Layer 12 of a small transformer language model trained on English Wikipedia (21 layers, counted from 0, width 128).
A neuron adds its activation times its output weights to the MLP's output. To switch it off is to set its activation to zero at one token and run the rest of the model.

Output weights of the MLP neurons that the questions are about. A number n stands for (n - 128) times 0.0062.
n66: 135, 104, 128, 129, 110, 124, 147, 158, 120, 155, 208, 119, 86, 111, 97, 141, 136, 162, 131, 116, 96, 155, 100, 151, 92, 128, 69, 111, 134, 172, 159, 177, 143, 153, 134, 125, 153, 109, 103, 134, 83, 157, 79, 140, 154, 83, 95, 138, 99, 79, 153, 100, 105, 88, 123, 173, 98, 105, 176, 123, 165, 145, 109, 156, 163, 94, 134, 150, 137, 172, 135, 111, 172, 169, 99, 108, 121, 125, 142, 126, 96, 150, 156, 137, 168, 175, 128, 77, 73, 169, 168, 111, 137, 175, 39, 156, 108, 126, 114, 147, 156, 110, 127, 70, 102, 148, 101, 80, 176, 181, 162, 97, 138, 186, 106, 175, 109, 75, 101, 65, 155, 96, 114, 114, 148, 95, 119, 90
n157: 101, 130, 172, 107, 177, 111, 94, 114, 64, 122, 98, 145, 141, 119, 175, 123, 167, 128, 108, 85, 138, 129, 128, 142, 144, 106, 62, 110, 136, 131, 126, 144, 109, 81, 185, 115, 136, 119, 178, 155, 67, 155, 148, 63, 191, 169, 109, 139, 151, 132, 78, 92, 64, 51, 178, 144, 141, 112, 130, 62, 88, 152, 106, 111, 154, 97, 108, 141, 134, 103, 96, 168, 138, 93, 173, 194, 168, 93, 125, 179, 121, 93, 174, 158, 108, 115, 113, 111, 154, 131, 119, 157, 137, 124, 109, 144, 163, 144, 157, 110, 113, 160, 113, 140, 148, 150, 138, 93, 122, 143, 102, 171, 107, 139, 105, 190, 117, 135, 151, 126, 123, 95, 174, 136, 76, 91, 142, 165
n202: 131, 168, 132, 100, 159, 158, 88, 136, 80, 68, 102, 148, 144, 132, 68, 112, 65, 133, 145, 137, 95, 125, 96, 128, 160, 160, 134, 83, 114, 159, 160, 146, 115, 102, 152, 120, 127, 128, 151, 99, 144, 156, 183, 186, 121, 142, 51, 133, 107, 121, 168, 171, 68, 166, 99, 136, 104, 159, 131, 144, 93, 146, 137, 80, 100, 185, 112, 132, 177, 165, 65, 113, 99, 122, 199, 169, 139, 146, 64, 77, 159, 147, 130, 62, 166, 74, 61, 173, 154, 103, 213, 106, 89, 134, 113, 139, 110, 160, 130, 103, 148, 150, 116, 126, 133, 147, 121, 140, 109, 131, 94, 107, 152, 140, 139, 153, 150, 102, 174, 117, 65, 77, 102, 127, 100, 144, 176, 136
n226: 126, 110, 144, 115, 106, 108, 132, 126, 149, 86, 135, 106, 99, 173, 105, 160, 140, 135, 108, 153, 143, 104, 170, 150, 130, 111, 139, 81, 134, 141, 122, 144, 120, 137, 113, 159, 146, 127, 154, 111, 146, 131, 151, 113, 161, 184, 144, 110, 161, 153, 115, 118, 125, 149, 109, 115, 128, 122, 136, 104, 99, 100, 162, 92, 132, 138, 155, 110, 101, 77, 115, 127, 133, 52, 136, 206, 151, 120, 166, 42, 189, 119, 87, 152, 139, 131, 140, 95, 216, 117, 105, 145, 108, 129, 131, 137, 114, 72, 104, 170, 125, 133, 152, 103, 137, 126, 120, 117, 81, 146, 148, 113, 109, 144, 129, 111, 129, 145, 88, 98, 168, 105, 162, 132, 90, 139, 126, 179
n237: 128, 93, 134, 110, 160, 192, 164, 149, 139, 148, 96, 169, 173, 53, 129, 82, 148, 134, 71, 105, 108, 133, 51, 98, 162, 139, 118, 101, 159, 154, 100, 64, 130, 161, 152, 123, 150, 128, 135, 124, 118, 171, 74, 165, 118, 100, 81, 83, 122, 124, 139, 145, 88, 106, 162, 167, 150, 145, 111, 79, 69, 128, 87, 96, 161, 92, 126, 83, 138, 78, 150, 177, 128, 148, 167, 92, 119, 109, 160, 162, 51, 105, 110, 101, 102, 150, 140, 166, 130, 124, 146, 130, 136, 124, 159, 129, 126, 170, 161, 157, 107, 149, 150, 142, 150, 123, 140, 157, 41, 122, 165, 122, 120, 141, 192, 125, 141, 168, 148, 135, 152, 115, 107, 134, 110, 97, 125, 140
n277: 81, 94, 172, 84, 108, 130, 131, 92, 157, 80, 141, 98, 124, 137, 219, 106, 139, 109, 148, 140, 112, 133, 91, 133, 89, 189, 143, 122, 144, 154, 112, 146, 145, 113, 155, 144, 136, 132, 126, 141, 116, 101, 163, 146, 122, 98, 149, 91, 126, 101, 136, 148, 153, 123, 68, 130, 105, 130, 162, 163, 55, 122, 136, 149, 167, 140, 125, 142, 99, 143, 134, 181, 112, 155, 112, 88, 107, 175, 137, 136, 112, 139, 111, 133, 109, 130, 178, 180, 115, 90, 176, 115, 130, 98, 105, 156, 99, 116, 137, 76, 48, 124, 89, 115, 109, 159, 149, 107, 135, 121, 127, 136, 119, 123, 123, 118, 162, 122, 139, 154, 137, 133, 121, 135, 140, 161, 171, 131
n374: 154, 107, 170, 93, 103, 130, 85, 109, 131, 87, 102, 140, 85, 161, 154, 132, 112, 150, 116, 100, 106, 166, 79, 170, 90, 136, 120, 138, 133, 131, 129, 78, 171, 138, 108, 138, 119, 191, 112, 127, 42, 127, 141, 162, 155, 144, 90, 151, 160, 92, 145, 142, 116, 138, 138, 126, 178, 182, 72, 163, 127, 145, 115, 179, 129, 158, 56, 96, 183, 125, 163, 167, 131, 108, 112, 86, 97, 133, 139, 143, 95, 158, 136, 118, 177, 137, 118, 108, 166, 105, 137, 95, 115, 131, 103, 72, 201, 100, 6, 146, 83, 116, 139, 186, 100, 126, 145, 91, 149, 157, 182, 141, 123, 90, 132, 136, 136, 97, 179, 105, 135, 149, 138, 129, 131, 105, 162, 59
n395: 77, 111, 106, 131, 138, 157, 121, 163, 120, 98, 64, 133, 113, 173, 151, 141, 123, 110, 135, 97, 127, 112, 136, 115, 153, 119, 108, 186, 163, 160, 101, 179, 189, 107, 192, 107, 139, 162, 122, 139, 160, 132, 158, 97, 150, 101, 116, 118, 97, 126, 133, 145, 94, 134, 130, 116, 122, 131, 138, 108, 126, 112, 143, 146, 142, 133, 150, 111, 145, 164, 136, 124, 124, 121, 111, 141, 156, 105, 154, 186, 134, 81, 110, 131, 116, 82, 116, 122, 130, 141, 158, 107, 131, 106, 83, 100, 129, 95, 140, 80, 84, 119, 125, 113, 126, 189, 108, 126, 126, 95, 145, 131, 64, 130, 130, 192, 142, 174, 109, 116, 109, 128, 144, 157, 75, 91, 173, 126
n504: 131, 158, 166, 59, 123, 95, 180, 131, 146, 140, 71, 96, 127, 121, 170, 152, 141, 104, 127, 136, 134, 116, 130, 185, 82, 157, 173, 92, 124, 151, 126, 90, 105, 145, 152, 136, 175, 138, 144, 76, 150, 194, 137, 120, 114, 96, 119, 120, 146, 99, 192, 130, 115, 138, 105, 125, 131, 93, 108, 96, 143, 151, 125, 92, 72, 119, 102, 120, 77, 134, 118, 108, 132, 123, 102, 109, 104, 121, 161, 132, 132, 138, 155, 113, 125, 128, 133, 123, 136, 126, 101, 141, 142, 146, 120, 96, 95, 213, 101, 190, 149, 112, 79, 155, 124, 147, 152, 135, 92, 134, 159, 121, 131, 159, 114, 121, 149, 135, 128, 117, 92, 134, 153, 144, 144, 112, 121, 62

Each question names a token from some text and the token that comes next. It shows the activations a of the neurons there, in the order above. A number n stands for (n - 128) times 0.25.

Then comes g, the gradient of the next token's log-probability with respect to the MLP's output, scaled to length 1. A neuron's effect is roughly proportional to its activation times (output weights . g). A number n stands for (n - 128) times 0.0029.

"ch", then "amp"
a: 128, 128, 128, 128, 128, 139, 149, 128, 128
g: 158, 129, 178, 83, 65, 134, 113, 140, 115, 185, 127, 93, 151, 100, 154, 136, 119, 107, 100, 136, 148, 118, 138, 141, 90, 116, 124, 148, 95, 84, 176, 167, 141, 129, 130, 117, 123, 136, 143, 107, 159, 146, 132, 103, 182, 133, 148, 136, 86, 134, 126, 181, 114, 213, 105, 128, 135, 137, 158, 83, 110, 113, 171, 163, 104, 152, 109, 135, 116, 67, 96, 98, 98, 149, 184, 118, 99, 198, 132, 138, 178, 156, 126, 97, 52, 96, 53, 147, 152, 90, 129, 125, 131, 110, 116, 157, 66, 114, 146, 125, 79, 178, 139, 124, 116, 175, 133, 83, 148, 115, 160, 167, 127, 187, 130, 136, 114, 132, 135, 115, 101, 94, 97, 96, 158, 158, 96, 146
Which neuron, switched off, raises the next token's probability most? n374

"T", then "30"
a: 128, 128, 130, 128, 128, 128, 142, 128, 128
g: 84, 119, 120, 153, 144, 100, 47, 92, 105, 136, 162, 127, 122, 161, 142, 113, 165, 98, 93, 98, 150, 153, 137, 192, 140, 112, 138, 94, 150, 170, 105, 117, 155, 133, 136, 141, 183, 123, 115, 140, 115, 138, 62, 189, 119, 111, 156, 160, 95, 133, 144, 120, 83, 45, 73, 139, 177, 195, 157, 141, 142, 109, 108, 112, 146, 154, 85, 153, 110, 165, 100, 154, 101, 116, 72, 161, 146, 165, 122, 119, 136, 169, 98, 110, 141, 155, 159, 117, 97, 130, 126, 98, 150, 183, 164, 84, 140, 91, 133, 184, 86, 127, 135, 100, 96, 104, 82, 99, 113, 108, 145, 111, 193, 145, 107, 178, 141, 126, 149, 120, 153, 100, 148, 134, 80, 131, 122, 125
Which neuron, switched off, lowers the next token's probability most? n374

"j", then "ur"
a: 128, 129, 142, 128, 153, 129, 128, 128, 128
g: 188, 124, 126, 138, 104, 114, 184, 157, 135, 132, 135, 159, 140, 143, 105, 88, 90, 137, 141, 110, 105, 115, 108, 95, 120, 126, 97, 128, 87, 139, 81, 86, 103, 201, 152, 92, 158, 156, 124, 132, 168, 97, 74, 96, 163, 109, 139, 111, 157, 58, 142, 77, 134, 152, 136, 95, 177, 136, 115, 114, 112, 126, 179, 127, 153, 93, 89, 147, 128, 155, 105, 138, 141, 99, 88, 142, 149, 129, 144, 158, 148, 109, 120, 84, 125, 131, 88, 128, 157, 61, 122, 145, 81, 161, 131, 132, 79, 143, 129, 56, 159, 164, 133, 171, 190, 132, 61, 148, 162, 85, 114, 149, 123, 168, 89, 207, 157, 133, 122, 145, 166, 151, 113, 151, 148, 116, 155, 133
Which neuron, switched off, lowers the next token's probability most? n237

" f", then "e"
a: 128, 128, 128, 128, 194, 128, 128, 132, 128
g: 191, 136, 113, 94, 92, 138, 121, 107, 158, 121, 90, 85, 130, 91, 116, 93, 154, 116, 107, 113, 112, 158, 84, 152, 170, 153, 106, 159, 143, 145, 98, 128, 130, 123, 113, 124, 157, 114, 99, 69, 92, 81, 178, 123, 80, 132, 87, 127, 128, 82, 152, 135, 156, 98, 98, 91, 109, 175, 170, 161, 119, 143, 148, 118, 154, 97, 150, 135, 100, 121, 108, 112, 87, 161, 158, 133, 156, 150, 135, 133, 153, 87, 132, 160, 124, 87, 106, 157, 85, 206, 121, 148, 81, 162, 109, 119, 112, 100, 163, 101, 150, 138, 148, 160, 139, 75, 146, 137, 149, 83, 220, 99, 161, 169, 187, 107, 188, 91, 119, 157, 136, 173, 97, 129, 117, 121, 177, 120
Which neuron, switched off, lowers the next token's probability most? n237

" He", then " also"
a: 128, 128, 128, 130, 128, 249, 134, 128, 128
g: 114, 137, 85, 119, 74, 98, 162, 159, 133, 146, 123, 136, 107, 88, 159, 152, 142, 160, 170, 131, 50, 161, 133, 95, 94, 161, 121, 183, 105, 117, 130, 135, 159, 120, 164, 139, 50, 74, 154, 97, 109, 147, 135, 171, 149, 182, 146, 80, 95, 114, 126, 154, 174, 134, 135, 101, 101, 131, 189, 130, 112, 153, 101, 127, 134, 159, 128, 125, 106, 122, 165, 136, 158, 130, 123, 86, 102, 105, 96, 146, 111, 156, 100, 123, 113, 128, 107, 163, 169, 157, 94, 125, 118, 170, 176, 133, 77, 118, 176, 109, 100, 128, 89, 135, 97, 168, 147, 101, 109, 123, 161, 109, 105, 117, 124, 98, 119, 123, 111, 147, 175, 64, 134, 162, 165, 56, 212, 133
Which neuron, switched off, lowers the next token's probability most? n277

"act", then "ors"
a: 213, 128, 128, 128, 129, 128, 141, 128, 128
g: 172, 140, 139, 136, 103, 110, 142, 193, 145, 54, 172, 89, 142, 123, 151, 132, 163, 133, 140, 115, 131, 160, 167, 138, 115, 94, 150, 127, 121, 106, 146, 102, 148, 173, 81, 78, 149, 93, 176, 94, 152, 122, 124, 103, 168, 91, 127, 92, 152, 89, 88, 136, 130, 198, 136, 102, 102, 120, 146, 106, 172, 126, 74, 106, 171, 121, 129, 132, 185, 116, 112, 124, 82, 127, 106, 152, 95, 93, 166, 63, 111, 120, 129, 172, 108, 167, 146, 167, 133, 93, 136, 62, 143, 118, 105, 117, 116, 120, 149, 158, 145, 160, 115, 143, 83, 205, 173, 154, 171, 178, 142, 104, 114, 75, 120, 137, 63, 156, 136, 118, 133, 81, 121, 126, 111, 128, 122, 126
Which neuron, switched off, lowers the next token's probability most? n66

",", then " d"
a: 128, 128, 128, 128, 128, 128, 128, 158, 128
g: 137, 207, 143, 85, 204, 158, 107, 128, 118, 96, 129, 104, 159, 158, 90, 105, 121, 104, 139, 145, 140, 153, 81, 87, 141, 149, 143, 126, 135, 115, 125, 121, 128, 120, 172, 114, 141, 125, 102, 169, 137, 116, 192, 81, 129, 128, 121, 132, 140, 90, 185, 140, 123, 98, 116, 135, 91, 141, 122, 94, 134, 125, 172, 148, 160, 126, 192, 114, 134, 105, 194, 137, 140, 101, 130, 136, 144, 181, 151, 91, 124, 135, 115, 73, 160, 173, 196, 86, 120, 153, 151, 105, 131, 136, 66, 122, 58, 133, 159, 100, 126, 85, 140, 116, 94, 133, 107, 94, 69, 128, 143, 137, 129, 109, 80, 87, 112, 97, 166, 156, 83, 138, 140, 123, 77, 200, 152, 121
Which neuron, switched off, lowers the next token's probability most? n395

"H", then "ome"
a: 128, 128, 128, 140, 128, 128, 128, 128, 169
g: 83, 89, 127, 98, 119, 142, 130, 100, 147, 106, 136, 108, 111, 120, 70, 143, 164, 118, 128, 141, 81, 200, 101, 120, 108, 119, 81, 165, 130, 130, 150, 153, 184, 127, 163, 149, 145, 122, 164, 84, 48, 159, 126, 110, 131, 192, 140, 103, 181, 149, 148, 86, 111, 125, 144, 121, 162, 73, 145, 75, 143, 123, 88, 170, 99, 138, 109, 174, 116, 125, 149, 136, 130, 166, 123, 111, 70, 169, 144, 198, 152, 111, 143, 115, 155, 158, 159, 141, 158, 152, 114, 131, 106, 146, 127, 146, 137, 176, 73, 131, 94, 184, 129, 152, 83, 113, 118, 154, 47, 122, 158, 133, 111, 69, 108, 123, 113, 144, 144, 151, 87, 143, 104, 160, 127, 108, 85, 121
Which neuron, switched off, lowers the next token's probability most? n504

" w", then "eek"
a: 128, 128, 128, 128, 128, 128, 136, 175, 128
g: 120, 80, 176, 87, 115, 174, 85, 190, 121, 147, 143, 100, 141, 159, 129, 136, 143, 133, 97, 126, 117, 168, 165, 145, 136, 166, 71, 108, 91, 121, 145, 163, 200, 138, 135, 95, 98, 113, 130, 138, 135, 88, 103, 123, 194, 119, 133, 124, 134, 143, 83, 183, 83, 152, 148, 167, 136, 142, 150, 119, 122, 98, 131, 168, 65, 139, 142, 85, 144, 116, 107, 135, 131, 144, 161, 153, 105, 61, 102, 125, 152, 110, 140, 54, 134, 89, 85, 114, 44, 152, 103, 125, 90, 114, 147, 107, 139, 161, 141, 118, 100, 164, 168, 150, 97, 155, 177, 198, 142, 92, 137, 116, 113, 107, 186, 158, 143, 150, 148, 113, 81, 117, 109, 110, 133, 139, 114, 112
Which neuron, switched off, lowers the next token's probability most? n395

"on", then " of"
a: 128, 128, 128, 175, 128, 128, 128, 132, 175
g: 120, 156, 199, 147, 174, 167, 155, 114, 131, 111, 113, 150, 120, 166, 74, 176, 155, 167, 115, 123, 63, 108, 138, 79, 98, 121, 104, 130, 162, 159, 156, 85, 115, 137, 165, 107, 170, 142, 125, 117, 92, 84, 79, 96, 93, 163, 163, 112, 108, 135, 159, 92, 173, 99, 123, 161, 115, 112, 114, 106, 121, 148, 171, 143, 85, 90, 179, 63, 103, 164, 150, 95, 189, 153, 150, 75, 140, 119, 148, 137, 156, 88, 103, 142, 138, 173, 154, 82, 130, 164, 94, 133, 134, 137, 118, 163, 83, 151, 92, 166, 97, 130, 111, 79, 133, 80, 158, 173, 112, 117, 116, 128, 141, 191, 120, 124, 115, 147, 126, 118, 117, 83, 124, 115, 177, 126, 92, 119
Which neuron, switched off, lowers the next token's probability most? n504